Layer 11 of a small transformer language model trained on English Wikipedia (15 layers, counted from 0, width 96). Numbers have three digits each and are written without spaces.
A neuron's activation on a vector x is GELU(weights . x + bias), where the dot is the dot product.
The model reads these tokens: " r" "en" "amed" " again" " as" " Euro" "fer" "ry" "s" " Pr" "im" "er" "o" "." " After" " the" " char" "ter" " end" "ed" " in" " " "20" "02" " Hol" "y" "man" " sold" " her" " to" " C" "B"

The vector x that enters this layer's MLP at each token. A number n stands for (n - 500) times 0.0075.
0 " r": 458558441411468703384431519576343294448638543563562379309667580519500556639548338446375595354336642641494606332616276482570487362445381708531720500382596311335602499519538439570494519473542614466605574495653568600573491441382560600468432502402564413533684487577673413508340386412526613479
1 "en": 395359430534457635649681572757560290652548554601493374460511544480498577725482578760523495338472462447508588224477424385600491260451491630432608617431432445285523592520481546543468532500509469457513628571504728487544528471514530518376532399519631262431692386666583386397289565457458532448
2 "amed": 472431420501560544484554506567440390513600539500457379467521559466357565718604571454514584494440548447585653112670431580663475184460656511460650647322596575628451445684532445468446537496403549509586470376476479568548470474517468529534585361551543384364547497604513460545377522519510407512
3 " again": 556467424516525566557664579587516372563565469461469424482643543509482493723536613339533598479450466585552629101648398641547430263441565431528563289412540436510581425665480514533409628387478552554458583341566409502586383380465630594465486508461594455503429501594463396480295568677449513513
4 " as": 463354478421445612481459615595466472559523522489462419479624478555379469625513489286546650515507542537468568182611526673529509230430617504565792403465589450473504440535622500499575511515501464608520406498592408537503432514533480628514590456412549358450562457409594543501274449568306447509
5 " Euro": 496486593482598510414668398519467255380530675634609412541605683448565444515478410257548646333410380472412590274712438441609506433557490291344575473489409380545727517590455666515526474481576469677501336537664546487378459447476515505564716331456688476461268396530606447526480624574323474499
6 "fer": 356704441521452542518749478698552363324478524565532378487693599432389321586492427595503758356533468394608583385478539493594443446534610367441585503412470542442525581977228554588430503597594439675644480545560526508335519669574412491538491304559538416518727337400543398306302484597402483560
7 "ry": 553365430543429531612714428703666368453580619633404431612590519400526519553538504382594537397543420474601341149478391526478491346386487406508558402350523513536479642824354523578450500504585547469442375466694808515429510400509593506480437416376660488405646598656516536374422498444434527617
8 "s": 459569541411555579735582519498461579538552418650450452750532545559514442704468564622467675490670423415477508169382501545529440318540445247431553473516534546360589570682324434525556569390452573494471493332739571505398607369482603511492365402459581441460710528546419461431310499479436490483
9 " Pr": 418661548574647480343685580534440514545729560502580376498759436562427462693447299441427570626537490451565436343518294365634589431525417348365612551419537553342543395825399613657563508474508366553508359549547478539437548437517508439379442450471803451279588437421582351602370540611254570565
10 "im": 469582455473533519354577347783546392556552510576497563521629539448470414592471426748492499415401606554620499396427364441602477147422625445483432380466469575552552529807260477545500500388436564369543372760482694514474562429539479452506488328562703357404674409761566551629370747501553370491
11 "er": 410362497511551538633669488599555437425529587625518530407522647532536587630400499660457574499542526492499471176357446455730381495420509282459520645319462477459529530927389712510487616372523370505604468663572623405279548477541540535377492345525641451436670560580380452427278682457388550512
12 "o": 522446524424556517764592514563425524548705576634502447472588720590415438641486491616516405312463427367643493230544486449673453411535623367394435364390546501329566593660290577604408596351424512600466450701670441489349548544513460464582523427513712395362499604650426371521422558389468495329
13 ".": 496422542540451605481441677523517341567505526617451564283613439492530636652593558416444758477519500476476493346524405535366548230335568565462635469331628389535669544781714419519491430489519393515539492333584425574536483403471465677592515534411497369425466445462483475584348506489353528422
14 " After": 638698462412335459561430378548511539569386523508523524503538461652576426629582731423405660599438468476430427256622382479299523309466602566440689510330439443571751774629638620478567507414474427530530555626464515513517442360490691501420498485478619485394399490528478464397334513584366328473
15 " the": 493449551527527659512532630438506431515494520499506528388541448548569657596572313354425606423452554451548583073630510580472512110501412622486644476524519437525594587622508454486510484382443534547501545423463676563518430544510486488462512380538503442392575534560604482509498483562466508386
16 " char": 420535474516566485375567445561464403469361481585558589413806556240542338753544384464349546367480583449509505324614405383778573309584625690532466386532406562231530521597533812501621576435549449542587436740495609471583468284508510516450513327541599422501531628501385371474475572553401449458
17 "ter": 322526471638523584611673364480544468586625558632457494550586654564444537694430496509509498468597533471439426192571386421627385396496330383444643525346368501392635398732406603397424419379470421694574708621509629417403541542614552459564448362599539435609626542473429617371373698443494484458
18 " end": 626732391529618595454632353348560421715642588621416523540520540574430510699435646532447528275366457574587585255708372343668442312438551469524634552450590421551691519644508545251468481334486499562415512592560582539551591369552584473391397507563508411422488468493509508271432427651428519410
19 "ed": 464626474721535494563679383594425290495559587539415478571407594499399474674599616602506660503455391343587503118502522582592490437582412375457655569281459545436559639585493622536525557524311550529424591516476580441585416332432480539462594426510485418496739496519601283375445528595426443590
20 " in": 615694452536545614495515470478540512595513607400561300459530584547465459600492536330560673433389551330491488106564609488568571356562419255492690408396502442519593548638734532453496521475472555539398398681518332551295542433490659489402484439484476475475592480555578478472444567598414449499
21 " ": 547611517503545646397627514719486248625442593629617356299583491509519392648488507387391420573553611517588447337498511440498610458515400258421566445412529522179611378601713441459607711493428497544572437596652475556616472259491499337571406426400570432354598406618524503447472621660348429494
22 "20": 441607530551430645576782483658440410557507450634419323386563658469597512581446525315473589481310515419527667385496541452701644262622361094532509524398564530388486301573646563477512578270481364575534430573570518436708513659529540403408535406440554391319444618621555459478566496704411477425
23 "02": 517567405545393520558549449617568543497725700617343201501474538563464494653528527411467669626473525488807469426612614570385438202427537269401437465222468486566542471873475496422504571351448559547509545588642425525568548334505718464407465498381556279410572445380568495573455646506475525575
24 " Hol": 519573547417394524489386442385499635455394667578433477501431691481667543774390522305544617634591386512474514377519342271575733404489341506493604572522389570451576452844319627358655420503495518525502481561564551510499444476440547483612481398375714399471557625573448470491232574469242641481
25 "y": 601503455520418587672619341575492514534558548698350461667469611449471408599460342452612664679549473489449558376447424470523576471354582278606536280416458607386553749759189385546602417350499534547426554542577673454262573537413451483449483472436654418386537744708418533556348517611468534371
26 "man": 612508473494445457613670325561560554493620519509636529499672499572579413777562514515485557476460430508557508235472430422540395386375570224502461655297355400506541485903308639575547387357428433571620494563543497469468553417617587499536294551470619501528704581586427379527287690580491402510
27 " sold": 636765451535628564555514472585453376493433706574459319378528575387414406672585530518389582387397474483690570270681466532563457420695649579296594575459555544514545529611478596551521500723410587552579536517572476488545488278536460416443482396603379601402539497342583268323272591333391541471
28 " her": 588358506573474486634518472644489500492531447526546519550516617423522535683418330323455630413461605512704420132576393452475564261516548657458618525564289596506526577668525510550503476301463562665482562501455591518514503454558611477383589411427490454444578716522661562378354419598336399444
29 " to": 580722499629428576483496502474585440446432483548507508500526576494627340750474579212555491385464519444511459067534501630627539462431457371420636371465396458435634583611580590479453573677457711521601468449481619485475359494485582487443504484500512374338603612458472493624350610541355367550
30 " C": 578637550509525591312556569559574490579410618395479374408398772468359429718473335387358503644530424416396656375463570461605530421564405489390635396413517500296479595603354565497498531438534523573385493561592605526508479468617511572499436421459951397437653551503478490563379416539271546501
31 "B": 400711466276545402617710461524422495410693497584376455412522588418391409719501440547552530515527609484674657492423482520367455466504335349514528706197464468521614617924260691452393527421573443412497495543569674634555458518514517592435456405565675461402619635652382512444373646630198408341

Each question shows the input weights of one neuron of the MLP. A number n stands for (n - 500) times 0.0026.

n151 (bias -0.052): 484473606467618565429548455410537488462502516540551603503424537567467399495492476455549547456441515515402487523524489488505503473617566585580470453426446626486451516485497509528452448506490492394481502527509524544477518484508639516508523589509468406561438493509500549461523570573454529503
On which token does it fire most? 16 " char"

n280 (bias 0.217): 663566680521397426463428502475430520420464565526483608544491503476507560501510424515557522500500465589452483539419494446372517477399475530515395405617458473544517490440480535590481506445537484456418609465491421555545477586396371453632535512495522509610461546432480532545483452476532493480
Its three highest activations, in order, are on tokens 24 " Hol", 25 "y", 13 "."

n217 (bias 0.117): 594548487450591502442558446399525486440512399457569588495600544517493515462613559490484489522620432433493590496450508564478510520490534473550541427443657573605454405441517465361337395428538437578452485411386477561506579578587498577511544464549422464447493449428498480451520481427493489552
On which token does it fire most? 2 "amed"

n327 (bias 0.124): 464488508567555472520523591550460428503555449437584542388512473502419554374454423553556471449376567649548509546373547503464436500553559557514436555495549420507500534514526484491471503493485464489556444444502482572477472462486562481474495500455556522463437458513514503643616514530551431451
On which token does it fire most? 10 "im"

n190 (bias 0.098): 374489527585430440500462508514467576461542530385545524496567489504539379475568471416494371413432515581496406500545519399472394541618535513462476533542524459544460542544511599534341496510487510556650461465537508620440570676420561538563441577575407492594419541502410516616588554448445629476
On which token does it fire most? 12 "o"

n380 (bias 0.080): 416566556604509406414404445492707428479517469422494531573560450470545460517572457365557453534593482516433460500438491617555477496484542539623545498480472457524478504548429598548445525486445342522383559552496345467502608439467476492498524612627481564475467553481413669535579536450564564594
On which token does it fire most? 17 "ter"

n96 (bias 0.096): 450592584569368462448347544544460490485315533482487496564530380502386551468597623426522394444386458359472408536500564440423506512567423586531555531526530422452529543422584538570553574579569446423549477397506447610496411529409560450533598451533492574520566460427510512465529456502534444645
On which token does it fire most? 14 " After"

n285 (bias 0.133): 546482506495495522464467456438519531534467436487488522414503489486485535463367452457460385469593568547505529594537510493480582616545439470519452513492597558507527465489461588405594551559522573418490481438479529451631481528549500505461601444582508413562488459431625434414476502584502550575
On which two tokens does it fire most, strongest first? 24 " Hol", 21 " "

n255 (bias 0.066): 504545408559496486349487468513573476509421471498573506593569547527444506550560516439449518515519469560547515605473458485453587613555601500664449383582530500534472436374533408481460496480365511379555536470535488532500568433496504518548498490491562544404487431357500405592454519557477520500
On which token does it fire most? 21 " "

n60 (bias 0.025): 417523603494533551573435518606496604488397545496492583432498388602538661518644553484577438471587452446370404508404488632409468473411491543420431427530485604545554508459414579485407458496453412513445554500414476494469510625416463455504496539555442466528532516474576584494540624452519408551
On which token does it fire most? 17 "ter"

n28 (bias 0.040): 530492464498572447455500474415551528468556308495442459555477503534566506511518486437567549633546708532475461518534546493561568424581483591472494431565477560431491448469473523471453491513466586535567422483422504506551475469375564531472572574506396498610441449486563548370458449457565603582
On which token does it fire most? 28 " her"

n166 (bias 0.009): 456504529548541335494416474619560377558334555363558549445524465528468441542558431482444470551416535611448518542554593529542508450479522439520428535498652473481442486396505500473492514531456462450583533465460621537558432520366404498502582440457388561432521464469528494500626454589534526538
On which token does it fire most? 21 " "

n135 (bias 0.183): 426480534448414504550556567408505549410485465499433541500487482498448498460495512616427391469447458555480419574548531407471524656605471554500478500442512533518516507480521446497506490481508532530555491495444560546530459465481482546459412412528528530395455445463565533480533384537459553509
On which token does it fire most? 31 "B"

n303 (bias -0.051): 536445460725523525437522536497556503514415204577544465403486485646565514349426534508443456469531656400535481500373593375497628513608435552582543391513534577543345329485500672457617550430550376483570407331359386432546354500544417524544360593538500541491522552335634546527670531594492495588
On which token does it fire most? 22 "20"

n61 (bias 0.000): 381526576523482392556509533532507530526437536492384494561504401527411593523425688520398397565486571575504454447520482485525387599544563486527388305531573573547484412500475403457555454557542574502456525478575383444534620400433620537424538549521500593542498394338652498522478562577399448492
Its three highest activations, in order, are on tokens 23 "02", 3 " again", 27 " sold"

n185 (bias 0.144): 487412528545565481519477526482497530490464507501478403500515515436538541478552489444490475618649498469479586546458433507485428493594528488471517386601487509514505526468465452476525556375525452506500479463552519509501542513577461503551467530513496486494444457437442489630528482471514539491
On which token does it fire most, and how strongly? 30 " C", at about 1

n307 (bias 0.054): 478545545481538465479470602459604504586506348495502444517548526527482494442491509489371316594517517442445322541484547556462533613425440515445536396534564546512462527479500475454545429419427560589395348426546485556656536491446648514490475530506526526534472475427468506406532433680566571541
On which token does it fire most? 21 " "

n121 (bias 0.034): 518527547609531465398516502510502435413581448421500565524502466455595506427541485385574532485660572515465438669438479556485470492419425572523512472587404533490530408562559566544435536373528384506586367448492328460606508511496510415590467462611410502494579475431472478482477469524479592557
On which two tokens does it fire most, strongest first? 9 " Pr", 13 "."

n32 (bias 0.115): 459423488536531490517503498459500538602518516564539496456405459478413453495483552537415457500498502559576459531398427554491435556494621482550465482483566498602350513448483375519461534587515427407469612539493555569472574482532452591422514577559568451511430434431419566572507547383497444471
On which token does it fire most? 10 "im"

n20 (bias 0.044): 559373485606484538545458575578591535405543438593364475578504361518670464490419561461448506451618461475397535551447480504525568473416603489478521426496500369470426522507514555480560542412579449535534480432536459434494488495469449422508466620473451623527515397585512610488532496496585506531
On which token does it fire most, and how strongly? 7 "ry", at about 1.2

n69 (bias -0.024): 571467476506597413520448443526434490536420520534548481503603548478556423492418530564444412515434448549555332505347565507476584476408505437488470578505542493464487505484458481550493530526375514518511510460493474491648538540563458591526542508526618568492397511461454490462523438401449508576
On which token does it fire most? 12 "o"

n98 (bias 0.082): 488438615478403461396524421441554479417403477343513519617435555523413576535451529565529437413526444543530521528451543451522523599571488509622487450619582494409399448529599588424506542563561481496473500525473464498502446521471589547578478452587500485492527481491532517608508304450459453493
On which two tokens does it fire most, strongest first? 30 " C", 24 " Hol"

n153 (bias 0.120): 578516537483602531436509438548530526346607480443472583482534489543561393496615548513523475578595539498435500457484507450457464576577490468515467560508461542485452438505516552467440659428519425450534457298422462416409516548460476524435564495517474477528492527495514546596470511409466567461
On which token does it fire most, and how strongly? 11 "er", at about 1.1

n334 (bias 0.059): 437495516622450515498506478418433603514336567521542559494560483396496463427405506529485419517394462522469371422498543518288541500451460614511514506453542397504545450459478475510601468596509540574520448536458553550634517496574431589516558536652457488575556484411438537412585327487533515563
On which token does it fire most? 15 " the"

n249 (bias 0.115): 514480427534580424553521416500448454360420496465446523447502577494531476410596461458455576414535477494471613490469524471442590546527566562592473496491572428559452500484468462523308514508620492562450622459496467447426422723514330539551523563492437402583481525531561535526521444561433549564
On which token does it fire most? 6 "fer"

n172 (bias 0.079): 455573338640544492431533453549470510435438411435588548575445435537396639424557440440594438408522473553486434504539750416464472482489427500572515490570551469618538498475599551480500504569461447547546392460417366405579480557479504603575447492569439587514444615431549427551468571577428533482
On which token does it fire most, and how strongly? 20 " in", at about 0.72

n165 (bias 0.032): 561466498542514417474496569426434469470514518412557444516579593498543454413451463417494419516600488466426496534438584486554558491517429426452368533594496471561524486498347513625516389565521496465614403422569336606490578505545474519549521578543557603489443495484408617557537398537479592507
On which token does it fire most, and how strongly? 5 " Euro", at about 1.2

n55 (bias 0.005): 550494454649451474459424467508539604509567472532444372446569502654522572597449601396470405533571459586531329533453540466382478521523465506472379397559525529556441540498571446603352541452399367518535476532510549504631607482390424611442481555634440536470523434504607483363504515481571426547
On which token does it fire most? 23 "02"

n82 (bias -0.057): 413381378462566430566540533480531474616550415482541415512578488440456479454571519405393531589561513568561531421553497490444518532554606605759548543452602299451483489462498304680533587440473584447531486326524424540642389365470566490619488598533488538503413431493568507518527510486436677738
On which token does it fire most, and how strongly? 3 " again", at about 3.9

n164 (bias 0.017): 416349520559623542638488444523446590552508513503548553529512465474554496434391520541431359486455519583485371504452536438510444489605495496578529535467536521510446504484534359578596623469473482488464400445511454598610504444541574369595508541438472457443460445409504477422622518596534458562
On which two tokens does it fire most, strongest first? 21 " ", 22 "20"

n41 (bias -0.052): 341365648560500476495409612392495594560455457425430480423527596619636634492676468460609580596508524514533471447566476651388484453346732686539546461500609293635454564449521425454482396553585412486466710472461464418485580531418511659516547493429430474428378430464492520536564458472488522443
On which token does it fire most, and how strongly? 13 ".", at about 5.5

n134 (bias 0.131): 540502481396453448419439432604424495416373526505470511542430344513587502527516482445558546591557357470389468522601575533498538504484442581540422610502419463458496539443500578445441509577546459405504591459471488487528531636463465452553568629528469560518498599526560498511564439479478561493
On which token does it fire most? 24 " Hol"

n128 (bias 0.056): 483411514382449436553405483542621567475534519514440482536580393523408492483516529555527349562526556507528494528455670380498506510384465448558476525504500519498438491518524589552354475546572463481550284392459510465508506619447342422545484545526527529557477506475523425541526556706438600629
On which token does it fire most, and how strongly? 31 "B", at about 0.67

n207 (bias 0.092): 528521502559454549504561560448616672332557352479423479516423528489556478516500614508414460634436392543471502552378500561360481518532454682548458542462478573498452522464475492518545438456586449500439555428510510496533381500608509485602571528408480595491483612431487542492533431240479510525
On which token does it fire most? 24 " Hol"

n12 (bias 0.037): 410498540585507394525474632485466508527394481523496531346505533674530520512486583551471487635569423660504378554500489537479567556420554652471485412496477560498390539348494457475578509543403504390498517414337379577635539467546500739440453492472570487512508394537562513438518480564558487465
On which two tokens does it fire most, strongest first? 13 ".", 14 " After"

n131 (bias -0.022): 621447557398639420512516498398475606438534475488504578556414553562598419500450636559557435437671468406596600463463427440528426547513502582473416467550568485490473409433393410500502551546500390453492429435481487439412494465354532464610545563506542583585459485455451520611564469444502461554
On which token does it fire most, and how strongly? 12 "o", at about 0.89

n238 (bias -0.172): 472544410513452537550553506446467582377521460411495526481481519498448522488500519560567551500633440500496540433553451508523505484503489510510456454490541373503416521527494415505562450494538426494575415564556561456505474469457428489520550510599569448426515493399503498503564523493545422441
On which token does it fire most, and how strongly? 6 "fer", at about 1.2

n376 (bias 0.178): 532532523415556406424495513486523407489456455481530516656347529477503483523552467503385456500617457534434491505471532496484581529607456595516604470476543459583505442386510534682515554643516515445489567467505477509533361537472465581476461542553412452470484423447452584463523472561530541411
On which two tokens does it fire most, strongest first? 30 " C", 27 " sold"

n105 (bias 0.153): 553497474554430501508441529471526551474569501547506394531498525487510484530434439493552389580551507503411547486573479414545548491498470500574480602475500431627536556451486518566516548545547450527405473442571484497523454444410479486582427496579512436562438553424502557592437474488512489457
On which token does it fire most, and how strongly? 24 " Hol", at about 1.8

n170 (bias 0.151): 486455552438423500500423437484470606611546502542387458496451468441455571515416635529560508446537441506570576545535586462473619467513475538596405475434444371587500564525439475465466526486526534445457552480443466504590604482468506500630452688524385629611426522437418453526530334524598508498
On which token does it fire most? 18 " end"